Layer 4 of a small transformer language model trained on English Wikipedia (14 layers, counted from 0, width 96).
A neuron's activation on a vector x is SiLU(gate . x) times (in . x), where the dot is the dot product.

Input weights of the MLP neurons that the questions are about. A number n stands for n times 0.0049.
n15 gate: 10 -26 19 -7 -15 41 -6 -27 3 45 -3 47 14 41 14 28 1 -8 -11 5 16 41 9 9 12 -42 1 -23 29 -39 -4 21 -15 -39 -8 2 -11 -12 43 10 26 -15 19 -24 12 39 -18 8 -20 9 -44 8 -31 16 4 -8 9 10 17 4 -10 -6 -38 14 7 -13 -43 -49 12 3 -7 30 -9 -26 -26 15 13 4 -27 24 -6 24 -8 -21 10 18 17 19 -9 20 -1 20 -3 -15 1 -8
n17 gate: -11 27 -8 18 -22 39 -34 47 0 46 -4 15 8 1 36 9 -2 -12 -14 -52 27 3 -1 -39 -7 20 9 26 10 -68 6 -10 -9 -25 -8 2 -50 -33 -19 -2 -4 29 31 -11 -8 -9 5 41 10 4 0 4 -27 -4 44 -22 -13 17 12 -23 -47 -9 -1 16 -2 62 0 -15 19 52 49 25 -29 -2 25 19 -31 -7 4 -18 -53 -1 -7 34 -28 -21 -35 26 -4 -10 1 4 9 14 -8 -1
n29 gate: -38 -20 -15 -16 -6 9 8 15 -23 -8 39 -37 -33 -50 53 -36 74 -7 -12 13 43 -25 -54 14 51 -10 10 -16 -12 29 -8 -12 -9 -8 2 -12 32 -8 -37 13 31 2 -53 24 11 -10 -70 -33 10 21 -4 6 28 -19 -45 -7 -10 50 -11 12 -2 0 -45 16 43 -17 14 64 -28 -7 25 6 10 -33 12 1 5 2 44 -5 26 2 -41 -6 -2 -12 14 50 -12 -44 21 27 31 5 -23 20
n36 gate: 13 13 11 30 -43 10 -37 -2 -30 -39 -37 -25 31 23 -3 26 41 -26 -37 -2 35 -8 -2 -10 -31 17 -19 31 17 5 -31 8 -3 -8 32 17 4 10 5 -7 2 21 -37 -19 30 17 -5 3 4 10 2 11 56 -1 -23 -8 11 -26 8 -45 13 -7 -19 55 -30 -4 5 -4 -3 -38 15 -2 -93 26 51 -17 -20 -65 45 -37 11 17 19 24 -59 28 6 54 31 34 -34 25 14 -50 12 19
n37 gate: -2 30 41 37 34 40 28 35 -34 -17 -29 -14 12 46 -2 50 -17 9 30 -22 19 -19 0 -1 -29 -13 40 -15 -14 -5 -17 17 6 -25 -34 14 -18 -52 4 19 71 11 -39 -81 -16 -1 24 -24 -22 24 -42 6 30 -11 -2 -21 -8 -20 -40 -40 -6 12 -24 -21 3 15 23 -3 -7 42 7 -39 -18 15 23 -5 32 5 77 -33 4 18 -23 -37 -15 -65 17 9 25 7 -13 -13 12 5 40 10
n51 gate: -10 -32 -11 13 24 -28 3 -34 -39 39 -27 22 18 63 -29 -10 13 -27 -14 6 -30 -16 -5 33 55 -27 24 20 -12 -11 43 -11 6 39 32 -7 14 -2 24 29 18 17 -32 -23 -18 12 44 -6 -20 -2 17 -21 22 29 8 -8 -24 -4 4 0 -23 46 25 1 9 9 4 -31 -71 23 -35 2 5 -25 2 -13 34 14 -14 -24 -11 29 7 12 6 -4 31 -3 2 12 -21 -32 -6 11 14 -27
n116 gate: 33 -4 -4 -6 10 -24 12 16 31 -1 -20 -16 -23 -24 -10 -1 -4 1 -14 5 14 2 10 -41 29 15 -6 5 -24 -32 -69 25 1 -2 19 19 -9 -3 -53 11 20 -11 39 -4 -31 -26 17 -76 26 31 31 8 16 -16 39 10 12 1 -22 20 -14 -29 0 -6 18 -1 -6 38 34 40 1 -3 1 -25 -32 -41 -8 0 33 24 15 -13 5 -33 22 -19 8 25 -18 9 23 23 1 -2 -28 10
n142 gate: 25 -18 33 -37 41 -30 -26 -36 -36 18 6 -15 -31 -29 -4 41 16 7 1 23 24 -67 -20 5 -13 9 25 16 15 3 7 28 -12 -51 -3 7 -8 24 18 -18 4 7 32 -7 -27 11 2 8 29 -20 9 -14 -49 -39 -7 -17 -7 15 -43 35 7 6 -22 20 35 64 25 -8 -42 38 -33 22 18 8 -35 -13 34 -21 28 -17 27 20 -13 -7 -14 -2 16 50 -29 10 7 -14 51 -32 10 -26
n147 gate: 4 11 -14 11 -14 -33 -20 54 19 -34 4 -7 -8 -12 51 -38 3 -55 12 -14 5 32 -2 -28 -4 32 4 -1 13 28 49 32 -10 35 -40 -1 11 2 -23 -2 5 32 26 12 15 60 4 -14 7 17 10 32 7 23 11 5 -35 -13 -23 -19 -46 66 9 9 17 51 -5 -77 -2 -4 6 -14 -2 -24 -35 17 6 -15 -32 38 -10 -15 -7 -11 -2 -27 -30 0 -13 -8 -20 -11 39 -27 -30 -49
n183 gate: 33 -9 4 11 -7 23 46 6 -17 24 -6 5 -3 23 -39 -32 -19 6 -10 -32 21 -49 11 2 23 -39 21 -6 -1 -42 4 0 38 -29 42 35 -41 -34 38 20 -3 -24 10 32 -30 -12 22 26 15 -4 22 -38 -26 -22 -1 29 34 -9 20 -35 16 5 -45 32 -35 2 -3 9 -38 11 6 24 5 -9 -27 4 23 -9 -11 -26 16 15 -21 -22 1 4 -1 22 -15 21 -31 3 -65 -37 17 -9
n193 gate: -50 50 -1 -31 34 11 -14 1 6 -33 20 -4 -23 -25 -9 6 15 -16 10 17 23 44 40 15 -25 -9 -6 -5 5 -21 -11 15 20 56 3 -2 -16 -5 15 -31 4 -26 13 18 -11 -17 -18 -15 12 -6 -19 44 -34 37 22 -15 38 6 -57 15 -34 6 -13 4 -30 23 -57 -2 17 3 22 -20 -59 -7 -3 48 -2 37 -18 13 -11 2 1 48 14 13 46 -31 -10 -18 -37 19 -6 -51 0 13
n211 gate: 6 -37 -10 47 35 -14 3 -20 -26 15 22 -6 2 11 -13 7 5 -8 3 -19 -13 37 -13 4 25 41 14 4 30 14 0 11 -4 -22 -12 -25 6 -56 54 -1 -2 -33 -73 -6 9 6 -13 37 -37 -56 -12 -64 2 -29 -66 15 29 21 -14 21 42 -16 -21 -23 53 30 -37 -24 -31 15 2 -23 17 35 23 -24 45 -5 -13 -20 4 21 -4 11 12 27 -12 8 18 -21 41 -13 -1 33 2 -7
n224 gate: 24 34 10 -23 11 9 28 0 -27 16 28 -7 -34 -12 -8 -15 10 21 4 7 -1 -19 5 -15 -5 60 -6 -7 -9 -33 11 -27 -4 -4 9 2 11 -5 -25 5 -43 31 20 23 -26 -13 -24 -7 -72 -64 19 -38 -14 -28 24 29 26 -17 -44 21 26 -25 40 8 13 -19 -16 -1 -7 11 -12 -26 19 -31 -8 28 -4 58 14 -4 -32 -51 28 -6 19 27 53 -21 -11 47 63 1 -21 -14 23 -13
n228 gate: 32 -18 69 8 -42 -14 -2 47 10 -9 -19 8 -7 -9 -46 1 31 -12 -5 17 -34 -15 17 9 11 -5 35 4 -47 -5 -52 -22 0 66 -28 19 25 2 3 11 30 -22 -9 46 -60 -21 -2 -16 -15 -35 70 5 -22 -46 -25 -61 -24 43 32 -18 22 25 17 -14 23 28 9 -46 7 39 28 2 -6 -27 -30 36 -3 -16 -25 13 -48 23 -8 -38 -21 7 -25 4 -32 -9 36 8 8 -19 27 32
n254 gate: 3 27 45 -21 8 25 -17 -46 1 50 15 31 14 30 -16 19 -8 -42 -17 3 13 46 40 58 5 -22 5 7 15 -20 -10 -25 1 -6 -17 -17 3 24 26 -7 44 -17 -61 -9 26 -15 15 24 22 -27 48 15 -18 10 41 -33 -10 -3 8 -2 10 -27 -11 -13 -17 -17 -13 -21 -3 -31 -10 11 -46 -23 -34 -34 -44 48 4 -36 -2 1 -34 0 -5 56 -13 -5 3 -31 -25 25 20 -25 -8 4
n255 gate: 11 -28 12 21 -24 -25 -46 -9 24 13 20 -11 11 11 -2 5 -52 5 -4 36 -5 -28 0 16 4 39 26 -49 -7 5 -38 8 20 8 25 -37 23 4 -56 -7 14 31 9 -13 34 -9 -21 -22 6 -26 29 26 20 10 26 56 4 -16 -11 10 13 -34 23 31 15 -62 -5 -34 -8 -6 -33 -1 -20 -7 -13 11 -21 -49 -16 -1 60 2 35 29 -16 2 -4 12 9 19 13 43 34 -7 -12 6
n15 in: -49 3 5 34 10 -18 -2 -3 -3 -43 -30 -38 -5 -42 -1 -30 25 45 -9 -45 -5 4 -5 -18 24 4 -20 55 -1 49 4 5 7 19 8 -4 -11 -23 -78 4 -21 -16 9 37 34 -11 -9 18 45 5 14 -22 -27 3 -1 -6 -30 -11 11 3 6 22 18 -2 -11 2 -6 30 21 -28 7 -20 1 4 36 35 30 15 25 -8 4 -14 13 5 -10 -17 22 9 0 -41 -51 15 -47 32 -8 26
n17 in: 6 -22 13 -10 7 7 -12 -5 43 -9 -4 13 -5 24 -12 0 -41 -13 -20 6 8 39 9 -9 -1 -60 35 -17 7 -14 -27 -36 -48 11 17 -19 -14 -18 -46 49 -25 -4 10 -23 6 -5 43 59 46 -42 -22 3 9 21 -24 27 -38 -16 1 -52 -4 20 4 -19 8 34 18 -20 -1 8 -15 6 46 -1 14 -6 -50 -33 -6 -1 -31 41 25 25 -5 -1 -15 14 -45 -8 -7 2 30 21 -7 24
n29 in: -2 17 7 -19 13 49 45 9 -29 5 10 0 12 -12 5 37 26 9 -26 5 -24 -43 -33 -3 24 -3 -58 1 16 -40 5 3 0 -9 4 22 -4 -29 -2 26 52 55 22 -43 -7 36 24 -19 -19 42 11 -45 -10 -39 -38 1 -29 -38 16 -33 1 28 -60 31 -12 -21 1 24 -57 -18 2 28 19 25 -2 9 -12 43 50 -33 45 -8 12 61 14 20 6 21 10 13 -53 -8 0 -7 -13 -40
n36 in: -18 37 37 20 31 19 -4 -12 3 3 36 -23 6 37 13 -61 32 19 -58 -66 15 27 -3 -34 10 -47 -20 -18 8 -6 -14 5 -10 -47 -31 7 -23 -36 32 1 3 -40 -26 -6 35 -8 1 14 -20 -18 -4 -11 7 60 -7 31 11 46 -51 37 -11 -30 36 35 46 -15 14 -36 -3 5 26 -2 -21 -39 9 38 10 -12 -10 9 22 8 2 -25 23 0 2 -50 -31 -61 5 27 -35 5 -7 41
n37 in: -2 17 28 14 11 -6 38 10 -15 -39 5 9 48 -35 -47 -8 3 31 -7 1 -8 -48 28 -50 4 42 15 -4 -22 2 27 9 -2 -18 -9 5 6 4 -1 51 38 -27 24 -58 -29 43 -1 28 37 13 25 13 -22 18 -3 -7 -42 -30 -23 -4 6 36 38 8 -17 3 -19 1 -30 -15 -51 6 -13 33 -20 -9 29 36 13 -7 13 5 -20 2 -10 -15 -37 -3 -11 -1 -19 34 17 0 42 42
n51 in: 4 -7 -49 1 -1 -29 13 41 43 5 16 -9 6 -34 3 17 -10 10 -10 10 33 41 6 32 37 13 -31 -7 26 -4 27 -19 1 6 28 -33 42 23 7 -14 -44 -34 -26 12 17 -37 1 0 -17 -15 -5 -21 8 45 7 -19 20 2 -43 -5 -5 1 -26 6 16 49 -5 6 11 -8 -26 -17 -5 17 9 -7 -14 -70 14 -1 11 26 15 -9 -4 -21 -46 14 12 1 -42 -42 -26 -28 1 -3
n116 in: -6 29 1 4 -25 19 3 -36 -35 21 -10 1 0 31 9 18 9 17 5 11 -2 37 -37 -12 -19 -20 -7 10 10 11 28 -42 19 28 21 -12 -30 -24 27 -29 25 71 -7 -21 -30 -5 -17 32 4 -7 -16 5 19 19 -25 13 11 17 3 -15 19 -10 37 -6 -1 -77 -35 43 -66 8 9 -8 7 -7 10 24 9 -28 -32 4 -3 -31 -11 5 -8 -31 -5 52 8 -40 -10 -31 2 12 10 9
n142 in: -21 37 -51 59 -33 22 -33 -36 -29 -10 -35 48 6 31 -29 5 10 -5 7 20 -13 31 -13 -15 -32 11 8 -5 -24 -38 17 10 9 -10 -27 -1 -13 2 3 0 5 -6 9 -6 23 -5 10 -57 -24 -61 -22 21 -28 -2 8 -36 -28 -9 4 -11 -13 -44 6 -12 -35 28 18 -7 43 45 5 -25 14 17 38 -5 27 56 33 53 19 39 40 -43 -4 14 -26 0 -32 -14 0 32 2 30 11 20
n147 in: -43 20 4 -16 15 48 22 12 -6 17 24 -36 -24 -14 19 -36 3 1 34 32 -13 -17 12 -19 -5 35 4 47 20 -22 -25 -23 -18 -14 -8 16 18 -47 -18 -20 -44 -28 25 -33 8 26 4 10 12 -45 5 -8 -4 -31 -26 14 9 -12 32 5 3 19 -5 6 -39 2 -52 -2 61 -4 6 20 -44 32 11 10 -14 28 60 14 1 10 -5 6 -10 29 -12 -4 -1 -1 -45 -5 5 -18 -39 8
n183 in: 33 15 -37 4 -10 5 13 8 10 7 36 6 -27 5 7 -23 -13 3 -4 56 28 5 12 -29 7 -58 27 -15 -9 -15 -58 13 10 52 7 14 -31 -44 -7 -26 -56 -15 3 9 -20 2 24 3 9 -28 -17 19 -6 34 -21 5 52 18 0 -20 41 8 -17 -15 -26 24 -37 7 -3 4 -14 10 4 -18 -12 -16 40 -15 25 32 39 27 4 -82 -9 -14 -32 63 0 -3 43 -1 -26 -12 -16 -17
n193 in: -24 32 -49 41 4 7 43 6 -49 4 25 -11 -27 16 -21 24 5 -6 -20 1 -7 26 33 -31 -4 9 36 -48 -23 9 32 -48 31 7 13 -6 2 42 49 21 23 19 18 -45 -38 0 -1 -36 -19 -33 4 32 -26 26 16 -48 -18 -28 -51 -4 -15 -12 2 -20 -1 27 -9 -38 2 18 -18 -20 15 -12 -24 30 4 -11 -16 1 54 10 -2 17 16 -13 3 -8 13 24 17 -23 -13 -19 18 13
n211 in: 3 5 -11 -10 44 -40 -3 30 -6 -31 1 -14 -49 -7 25 10 -36 28 -22 -22 -18 -24 4 7 5 -1 8 -49 -33 35 1 34 -7 -8 32 16 -1 14 -30 12 3 -26 34 17 37 8 -10 24 6 32 -12 -1 41 11 35 -22 -5 -11 -1 -20 -24 46 -3 -5 -47 -20 8 38 -3 -16 -41 -18 6 28 7 14 -41 -21 34 -27 14 -24 3 -5 10 -26 -19 -8 41 -16 -32 6 1 -36 23 46
n224 in: 15 -20 2 -4 27 -10 -32 -14 27 -29 14 32 4 4 -16 8 13 7 -21 -10 -9 6 -9 29 -21 -13 2 -6 -17 -31 -20 -37 -13 20 -32 -11 1 58 16 2 -16 15 -6 28 12 -5 -13 2 -26 -57 29 29 9 -29 -54 23 -18 -49 -4 14 44 -28 9 -21 -6 12 -38 21 4 5 -38 2 12 -93 -19 14 16 75 21 9 -1 2 15 -30 34 23 35 -10 -7 33 38 30 8 34 14 17
n228 in: 18 22 11 10 -27 -7 -13 13 11 -19 -13 -9 0 4 27 8 11 11 27 6 2 0 18 -58 3 1 17 21 7 -21 -72 65 -5 25 -6 -23 -13 18 28 38 24 -40 -1 13 -6 -51 7 -26 -20 24 9 14 -8 -10 10 3 28 4 11 -20 51 44 22 -38 20 12 -1 26 -2 24 -2 1 -20 -29 -38 -29 -8 -75 -3 -5 -41 -3 4 -24 -1 -24 16 26 24 -16 13 1 -1 8 57 6
n254 in: 0 6 9 20 -9 17 1 8 -60 -27 4 -29 -17 -27 -3 -3 -1 1 50 17 4 19 12 -7 58 32 -3 4 -9 15 -39 -12 37 0 -1 16 47 -13 32 -5 -11 4 -54 11 -34 25 32 -30 -17 13 -21 3 4 -24 0 13 -22 5 45 25 -7 9 36 -29 -5 0 -12 1 -55 43 20 -25 8 20 0 -32 39 -2 -16 15 -12 -25 -6 -3 -76 -26 31 24 -37 -13 29 5 -28 34 16 -15
n255 in: 14 6 -32 -22 32 -7 -3 -12 25 -29 -3 34 1 -18 24 -2 19 -10 -17 -44 -13 25 11 5 3 10 30 10 -42 -43 39 59 22 29 11 14 -7 9 -37 -14 -10 46 6 -4 -28 -46 -15 -47 40 -16 46 0 -26 40 -24 55 16 16 2 9 16 -20 -9 -3 38 11 -43 8 -5 20 17 -23 -1 -40 -16 12 11 9 -24 20 -22 -29 -29 -47 -17 -5 22 43 -33 6 7 -14 13 33 -16 22

Each question shows a token from some text and the vector x that enters the MLP there. A number n stands for n times 0.061.

"1": 5 -13 2 -1 -17 9 5 -8 2 -17 -20 -13 19 4 39 16 -15 -3 24 25 -15 32 -1 -6 13 -4 3 9 -9 -14 9 -25 5 -24 -14 24 -13 3 -9 14 21 -1 -6 16 -3 9 25 -12 8 14 -16 -8 22 -19 -7 -14 8 -2 -1 31 -12 4 26 -5 3 -17 -18 7 8 -26 7 13 19 10 -46 8 -5 6 -26 0 13 -7 -41 -17 -9 -34 1 4 14 6 3 -18 -5 -14 34 28
The two highest activations, in order: n116, n37

" ": 1 -31 5 3 -13 6 7 18 -3 -6 16 9 19 5 33 13 -4 -27 -3 11 2 0 -4 3 14 12 -21 27 -28 4 18 -50 15 -11 -13 11 -24 -11 -2 7 -3 0 45 -7 13 14 22 -24 13 -2 -13 -25 6 11 1 -1 3 -2 -14 6 -26 -39 -8 6 8 -3 -20 11 0 9 11 -16 16 -10 -5 5 -8 -5 -3 -9 30 12 0 -8 -10 -24 -2 -15 16 16 3 -15 -7 -28 30 38
The most active neuron and its activation: n228, at about 0.59

" duration": -26 -19 8 9 -3 -6 13 10 -26 -13 -2 30 12 25 18 17 -4 -15 17 -18 -7 -4 -9 -45 4 18 -2 13 -8 12 -12 -40 5 38 -9 14 25 12 -8 -8 -5 -13 4 -6 2 19 -6 -10 25 -3 -8 0 -5 15 13 -6 20 19 6 -3 4 8 -12 -13 -17 19 -17 -13 -15 -14 -26 25 34 5 -33 11 -17 -11 24 1 -15 13 23 1 -22 -13 10 -9 -4 -15 -3 -25 1 -4 23 21
The most active neuron and its activation: n228, at about 1.6

"]": -12 2 0 -9 1 -8 17 -1 -8 28 -5 -15 5 28 24 -1 -37 13 -18 -10 24 10 -17 14 -2 15 -21 27 -11 -2 15 -12 -3 2 -23 11 7 1 3 -13 -16 4 -13 -13 13 14 21 -9 27 -11 -7 3 1 -23 -8 0 -25 24 -8 26 -8 -2 10 40 6 13 4 -12 -9 -16 7 11 15 3 -53 -3 12 5 -18 -46 17 4 20 -14 -11 -20 -9 -18 16 12 3 1 -19 3 5 31
The two highest activations, in order: n228, n51

" |": -17 9 -1 -15 2 -6 16 -1 14 -15 7 4 1 16 9 5 -21 -2 2 31 25 -19 7 -2 3 10 -12 22 -18 -10 36 -27 -4 2 -9 59 -23 0 12 2 -11 -23 -2 5 -12 -6 -1 -4 14 11 -22 4 7 9 18 -9 2 23 2 -7 16 -23 4 6 5 14 -35 -11 -1 -30 -9 -9 26 21 -28 -8 -19 20 -23 -14 5 2 19 -20 -13 5 1 10 -5 -11 -14 -20 -9 6 7 50
Which three neurons fire most, strongest first? n183, n193, n29

"a": -11 -13 -6 12 -22 -1 27 -1 19 13 30 -7 1 22 -4 2 -1 -1 -13 2 7 20 -13 -6 -6 17 -12 42 -7 8 3 5 -6 -10 -15 -7 3 -1 -1 2 2 -5 -1 13 9 -4 23 -3 6 -4 -9 -13 -16 -6 2 0 -4 8 1 22 -21 15 -7 7 9 -12 -11 5 -19 -44 8 4 15 7 -92 11 -1 -3 6 -3 -2 17 6 -9 -25 -5 -6 4 5 -17 8 -23 8 25 24 26
Which of these neurons fires most? n228

" Andy": -5 2 -14 0 18 -10 26 -23 -1 -9 33 14 -1 -23 -1 24 -22 22 -17 -6 -15 20 0 -8 -20 -3 -14 24 -27 21 7 0 9 -12 7 7 -14 -18 21 17 -4 -12 -6 -7 4 11 25 -6 15 -13 -23 -7 20 -10 16 5 -15 14 21 8 -8 0 -4 5 -7 14 0 -10 6 1 16 -25 -3 27 -77 4 5 -13 5 6 -6 -7 9 -10 -17 21 -10 6 20 -5 -2 -23 16 -17 14 23
The most active neuron and its activation: n211, at about 1.3

" since": 11 6 -12 15 4 -1 -24 2 1 -7 21 -10 18 5 2 22 28 8 -5 -4 20 -5 5 -18 -21 38 -14 20 -37 -8 13 -22 -14 9 -2 42 -20 10 -10 -3 -8 -19 -24 -4 -8 20 -15 -11 20 -28 16 -12 8 9 18 15 -3 4 -6 34 -24 -5 -24 3 4 4 -1 3 5 -7 -1 13 30 3 -4 12 -29 -22 -25 -34 2 27 -5 9 0 21 13 5 -14 -11 -7 -27 -6 -15 13 24
The two highest activations, in order: n36, n193

"0": -35 -33 -12 10 28 -19 26 -11 13 21 15 -1 5 6 22 16 -5 -5 -9 14 -13 4 -5 -30 -3 14 1 13 22 7 -2 -11 8 7 1 30 -18 -16 6 13 -12 -11 19 17 -11 -6 3 2 -32 8 -14 6 33 -2 10 -17 -7 6 7 20 13 -3 -12 23 14 11 -16 10 12 -3 -6 5 14 -2 -76 -15 -19 -18 -22 -3 17 -12 -13 -3 3 -3 0 -10 4 14 -7 -10 -14 7 14 14
The most active neuron and its activation: n211, at about 0.38

" to": -31 10 2 0 2 -4 -9 -20 8 19 0 10 12 5 19 -10 11 -4 -5 9 13 21 -11 -8 -26 9 -4 35 -9 -6 14 -8 -9 -8 -1 46 8 13 4 -1 6 3 -3 2 -6 20 9 -34 22 -20 -30 17 2 -21 6 5 -13 16 27 12 -20 -5 -9 -27 23 27 -10 8 -11 -10 -13 8 -6 38 -31 -15 17 -8 -28 -6 -6 -5 14 -21 -19 -1 23 -6 -13 4 -22 -32 16 -15 15 27
Which of these neurons fires most? n142

"|": -11 -2 5 -6 -13 0 4 -2 6 -36 -4 9 8 8 -2 6 5 21 18 -2 25 15 -5 16 8 20 -21 34 -10 -1 -8 -8 18 -11 -5 54 -14 -8 -9 16 -32 -11 -5 -15 -32 5 10 -29 8 0 -38 -14 13 2 14 -1 5 -1 13 -6 16 18 -9 26 20 2 -28 -13 -1 -30 -2 5 11 -1 -19 4 -6 12 -41 2 22 29 -13 -25 -14 0 5 13 12 -9 21 -12 3 -21 12 12
Which of these neurons fires most? n183

" United": -32 -6 1 3 -2 3 -1 -8 14 -5 -2 16 15 -3 12 17 -11 -8 -17 -14 8 1 -4 -12 0 28 -14 24 -25 12 9 -4 8 -1 -23 9 -6 -43 10 -28 -4 -5 6 -11 33 24 47 -1 19 1 -19 14 -12 -25 7 0 1 37 -9 30 5 -5 -23 8 -13 4 -28 0 5 -12 -18 26 26 -1 -33 -8 14 -5 -7 4 11 -3 19 -10 -23 -6 20 5 20 -7 -14 -31 -3 9 20 -4
Which of these neurons fires most? n15

" Box": -26 -35 3 6 8 9 10 -8 10 -26 4 27 -20 -10 16 23 -2 6 24 -15 6 3 21 -3 -28 -7 -36 33 -18 -6 -1 -1 2 26 -20 3 21 6 -15 9 17 -1 -20 -3 -15 26 12 2 4 -20 -24 -7 30 -7 20 -25 15 17 4 -9 -4 5 11 9 -5 4 -17 2 -6 5 -6 14 28 14 -61 4 -14 0 -3 -7 5 -11 28 -16 -9 -4 9 0 5 0 -14 -12 -2 -1 32 2
The two highest activations, in order: n228, n36

" she": -10 -3 -14 -8 -9 -11 10 -9 -5 8 30 -7 -11 -8 -14 8 -4 -2 7 9 -19 -6 -8 17 -40 13 -32 17 -2 2 29 -11 10 -4 0 22 20 -16 -8 22 -7 3 -10 -13 6 9 -6 -12 16 4 -23 -7 14 -5 28 -6 -30 28 42 31 -23 8 -6 -8 -11 0 -8 5 -1 -6 2 -9 45 -9 -39 9 -3 -2 -29 -14 13 40 -2 5 -14 -8 -8 5 18 -6 15 12 0 -26 18 13
Which three neurons fire most, strongest first? n36, n224, n183

"sc": -14 -13 7 3 -2 -10 19 -19 10 11 7 -9 10 -18 2 16 -12 2 24 -29 -3 -2 21 -2 -25 -12 8 22 -8 -16 23 -3 -42 5 19 -3 -13 -3 12 16 19 -5 2 21 -1 10 48 -13 4 -16 -8 -6 27 -10 -3 -9 -18 16 10 21 -26 26 -22 -24 -12 0 -21 -19 7 -17 15 -17 20 27 -32 -13 -18 18 1 14 11 -11 5 -21 -16 4 14 -9 25 0 -17 -14 26 9 6 17
The most active neuron and its activation: n147, at about 0.72

"ew": -12 4 0 21 -4 -1 4 -20 0 8 29 -5 -4 0 -6 19 -4 12 -12 8 9 10 -3 19 -21 6 -27 43 -10 11 8 0 -23 19 -7 -17 15 -24 -5 9 21 -7 -2 9 -2 7 30 -10 8 -25 -11 5 10 -1 21 3 10 16 -7 -5 -13 13 12 26 -11 1 -6 -28 -16 -21 1 -2 32 16 -81 -4 -10 -6 -2 -19 12 6 -1 -19 3 -7 -4 -9 9 11 -17 -19 -4 -1 14 26
The most active neuron and its activation: n51, at about 1.2

" (": -27 -4 -6 -20 -5 -9 5 2 8 -26 0 23 8 19 4 2 6 -18 36 31 2 -13 -6 18 -16 17 -24 20 -31 -15 9 -14 1 -14 -11 26 -7 -8 4 10 18 -7 -4 13 1 8 22 -33 0 -2 -19 -6 -18 29 -25 4 4 0 19 32 -8 15 11 7 32 -8 -17 -5 -4 2 12 18 19 10 -30 -1 -5 1 -12 -41 -16 2 -14 -14 -12 -21 -6 0 24 4 -4 -9 -15 15 24 31
Which three neurons fire most, strongest first? n228, n37, n17

"5": -5 -19 10 8 7 -13 25 -9 14 7 11 1 26 44 29 2 12 -3 1 10 6 12 -20 -17 1 8 -17 11 -24 -10 1 -13 2 -13 -20 14 -21 -1 -14 26 -16 -1 3 12 -17 9 23 3 -11 16 -16 -19 21 -3 1 -14 3 -1 16 29 -8 4 1 -4 -15 -1 -27 -1 5 -23 -3 15 21 6 -59 17 -2 6 -23 -1 5 -2 -36 -17 -35 -7 -6 -1 16 5 0 -13 15 10 35 15
Which of these neurons fires most? n142

"|---|---|---|---": -16 0 -13 -11 4 2 -9 11 -24 -32 -1 16 2 -6 38 22 -13 -11 8 0 22 -20 30 -6 -7 11 8 -11 -7 -17 18 -6 16 12 3 12 10 11 12 -15 20 -6 -23 -9 -5 22 11 6 5 -17 0 6 -18 -21 4 11 -14 3 -2 39 29 15 -29 14 1 -7 -5 -21 -8 -23 22 2 14 6 -3 3 -18 20 -39 9 5 9 -8 -23 12 -17 24 -12 14 -33 -34 -13 -4 -6 9 37
Which of these neurons fires most? n193

" has": -8 -9 8 -34 -7 3 21 -4 28 -23 15 -11 25 -8 14 2 -16 11 15 0 22 10 13 -2 -14 24 1 -5 -39 -4 13 -27 7 5 -2 33 -1 11 -25 1 14 17 -34 2 5 34 1 -3 6 -15 -27 -2 12 -19 9 -26 -10 19 47 22 -11 10 -13 6 -13 8 -5 6 -10 -23 -3 -11 -6 13 -35 16 1 -8 -10 -5 1 19 -4 -28 16 7 3 2 21 -19 -12 18 3 -15 2 -18
The two highest activations, in order: n147, n254

" Ar": -21 -21 6 -4 -9 -11 -7 -1 -11 -14 26 27 14 -18 9 -8 10 15 -8 20 9 5 4 -9 -1 3 -18 16 -17 3 18 -9 -10 -29 -10 -5 -3 -17 0 15 1 -12 -4 -5 3 11 68 -18 17 -3 -3 -5 -9 -7 13 3 -18 25 16 29 -9 6 -9 -23 -13 -6 -13 -7 7 -23 3 -15 -15 23 -54 8 19 -15 -8 6 12 17 13 -11 20 3 18 15 24 -9 -18 -18 12 -15 11 24
The two highest activations, in order: n15, n147

"ing": -33 -9 5 8 -15 -1 12 -11 7 -3 -7 10 -5 2 -3 13 6 23 -1 5 13 14 3 -12 -6 -5 -8 38 -11 -12 5 9 -22 -12 -8 -5 -3 -5 9 -6 25 1 -4 17 -1 20 23 -4 37 -20 -26 -18 9 -9 18 4 8 32 22 9 -21 21 -13 2 2 0 -5 -17 0 -27 -3 -21 20 13 -78 -8 -5 9 -6 -6 18 -6 10 -6 -17 -17 10 -17 3 -5 -20 6 2 6 32 21
Which of these neurons fires most? n15

" Estadio": -24 -5 -24 4 12 11 -9 12 1 -18 27 12 -9 -22 23 20 1 0 4 4 25 20 18 14 3 -2 -10 12 -38 21 6 6 4 -24 -18 28 1 -4 -10 -2 5 -7 10 -24 -20 10 15 -1 21 -1 -25 11 18 -25 -10 -24 11 -4 -1 22 -1 3 8 -29 9 1 -9 -10 -13 -23 21 23 10 10 -55 7 -12 -1 17 -16 -15 -14 36 -6 -12 25 10 -3 21 -4 2 -29 -10 7 2 0
Which of these neurons fires most? n193

" special": -15 -13 17 9 7 -3 -21 -27 -7 0 2 -11 11 -16 16 4 -9 48 20 -8 20 0 18 -31 -2 16 -10 34 -6 -30 24 -17 22 -9 -2 33 2 7 -8 28 8 2 -3 -14 -4 18 16 -19 15 -15 16 -20 19 2 5 10 5 20 11 22 -5 -15 -8 -12 -22 11 -11 -3 -18 -12 -11 -15 9 -19 -53 12 -4 15 10 5 12 -20 2 -16 5 9 -18 17 13 -2 -21 -28 4 -7 5 5
Which three neurons fire most, strongest first? n116, n224, n254

"4": -14 -20 19 15 -7 16 -11 -8 25 12 12 -14 9 38 11 -4 -17 8 2 20 13 28 -6 -7 6 -1 -7 37 -22 3 36 -22 -15 3 -26 4 -5 -23 -10 -3 -23 10 2 -6 -15 -11 16 11 7 -9 -2 -23 26 -9 15 -27 -23 41 -4 19 -6 -3 4 12 14 10 -9 -9 11 -24 -13 9 13 -7 -14 -7 -32 2 -3 8 -6 13 -10 1 -23 -1 -9 -14 11 -21 0 -24 -7 -3 31 36
Which of these neurons fires most? n17

" Loss": -12 -18 4 -20 -17 -5 27 1 -16 -16 -1 8 19 0 32 14 -20 -23 -22 -15 7 22 7 -25 14 13 -39 -4 -17 -5 -6 -6 -2 6 -5 -7 1 -26 26 -6 5 24 5 -1 7 19 19 6 8 -30 -12 -8 21 -14 27 -13 8 3 -1 -3 9 17 -5 -7 -15 4 -14 -11 -6 -6 1 34 27 4 -34 -10 11 12 -20 -17 10 13 21 -7 18 -35 -2 -5 5 -8 2 -9 16 3 23 49
Which of these neurons fires most? n211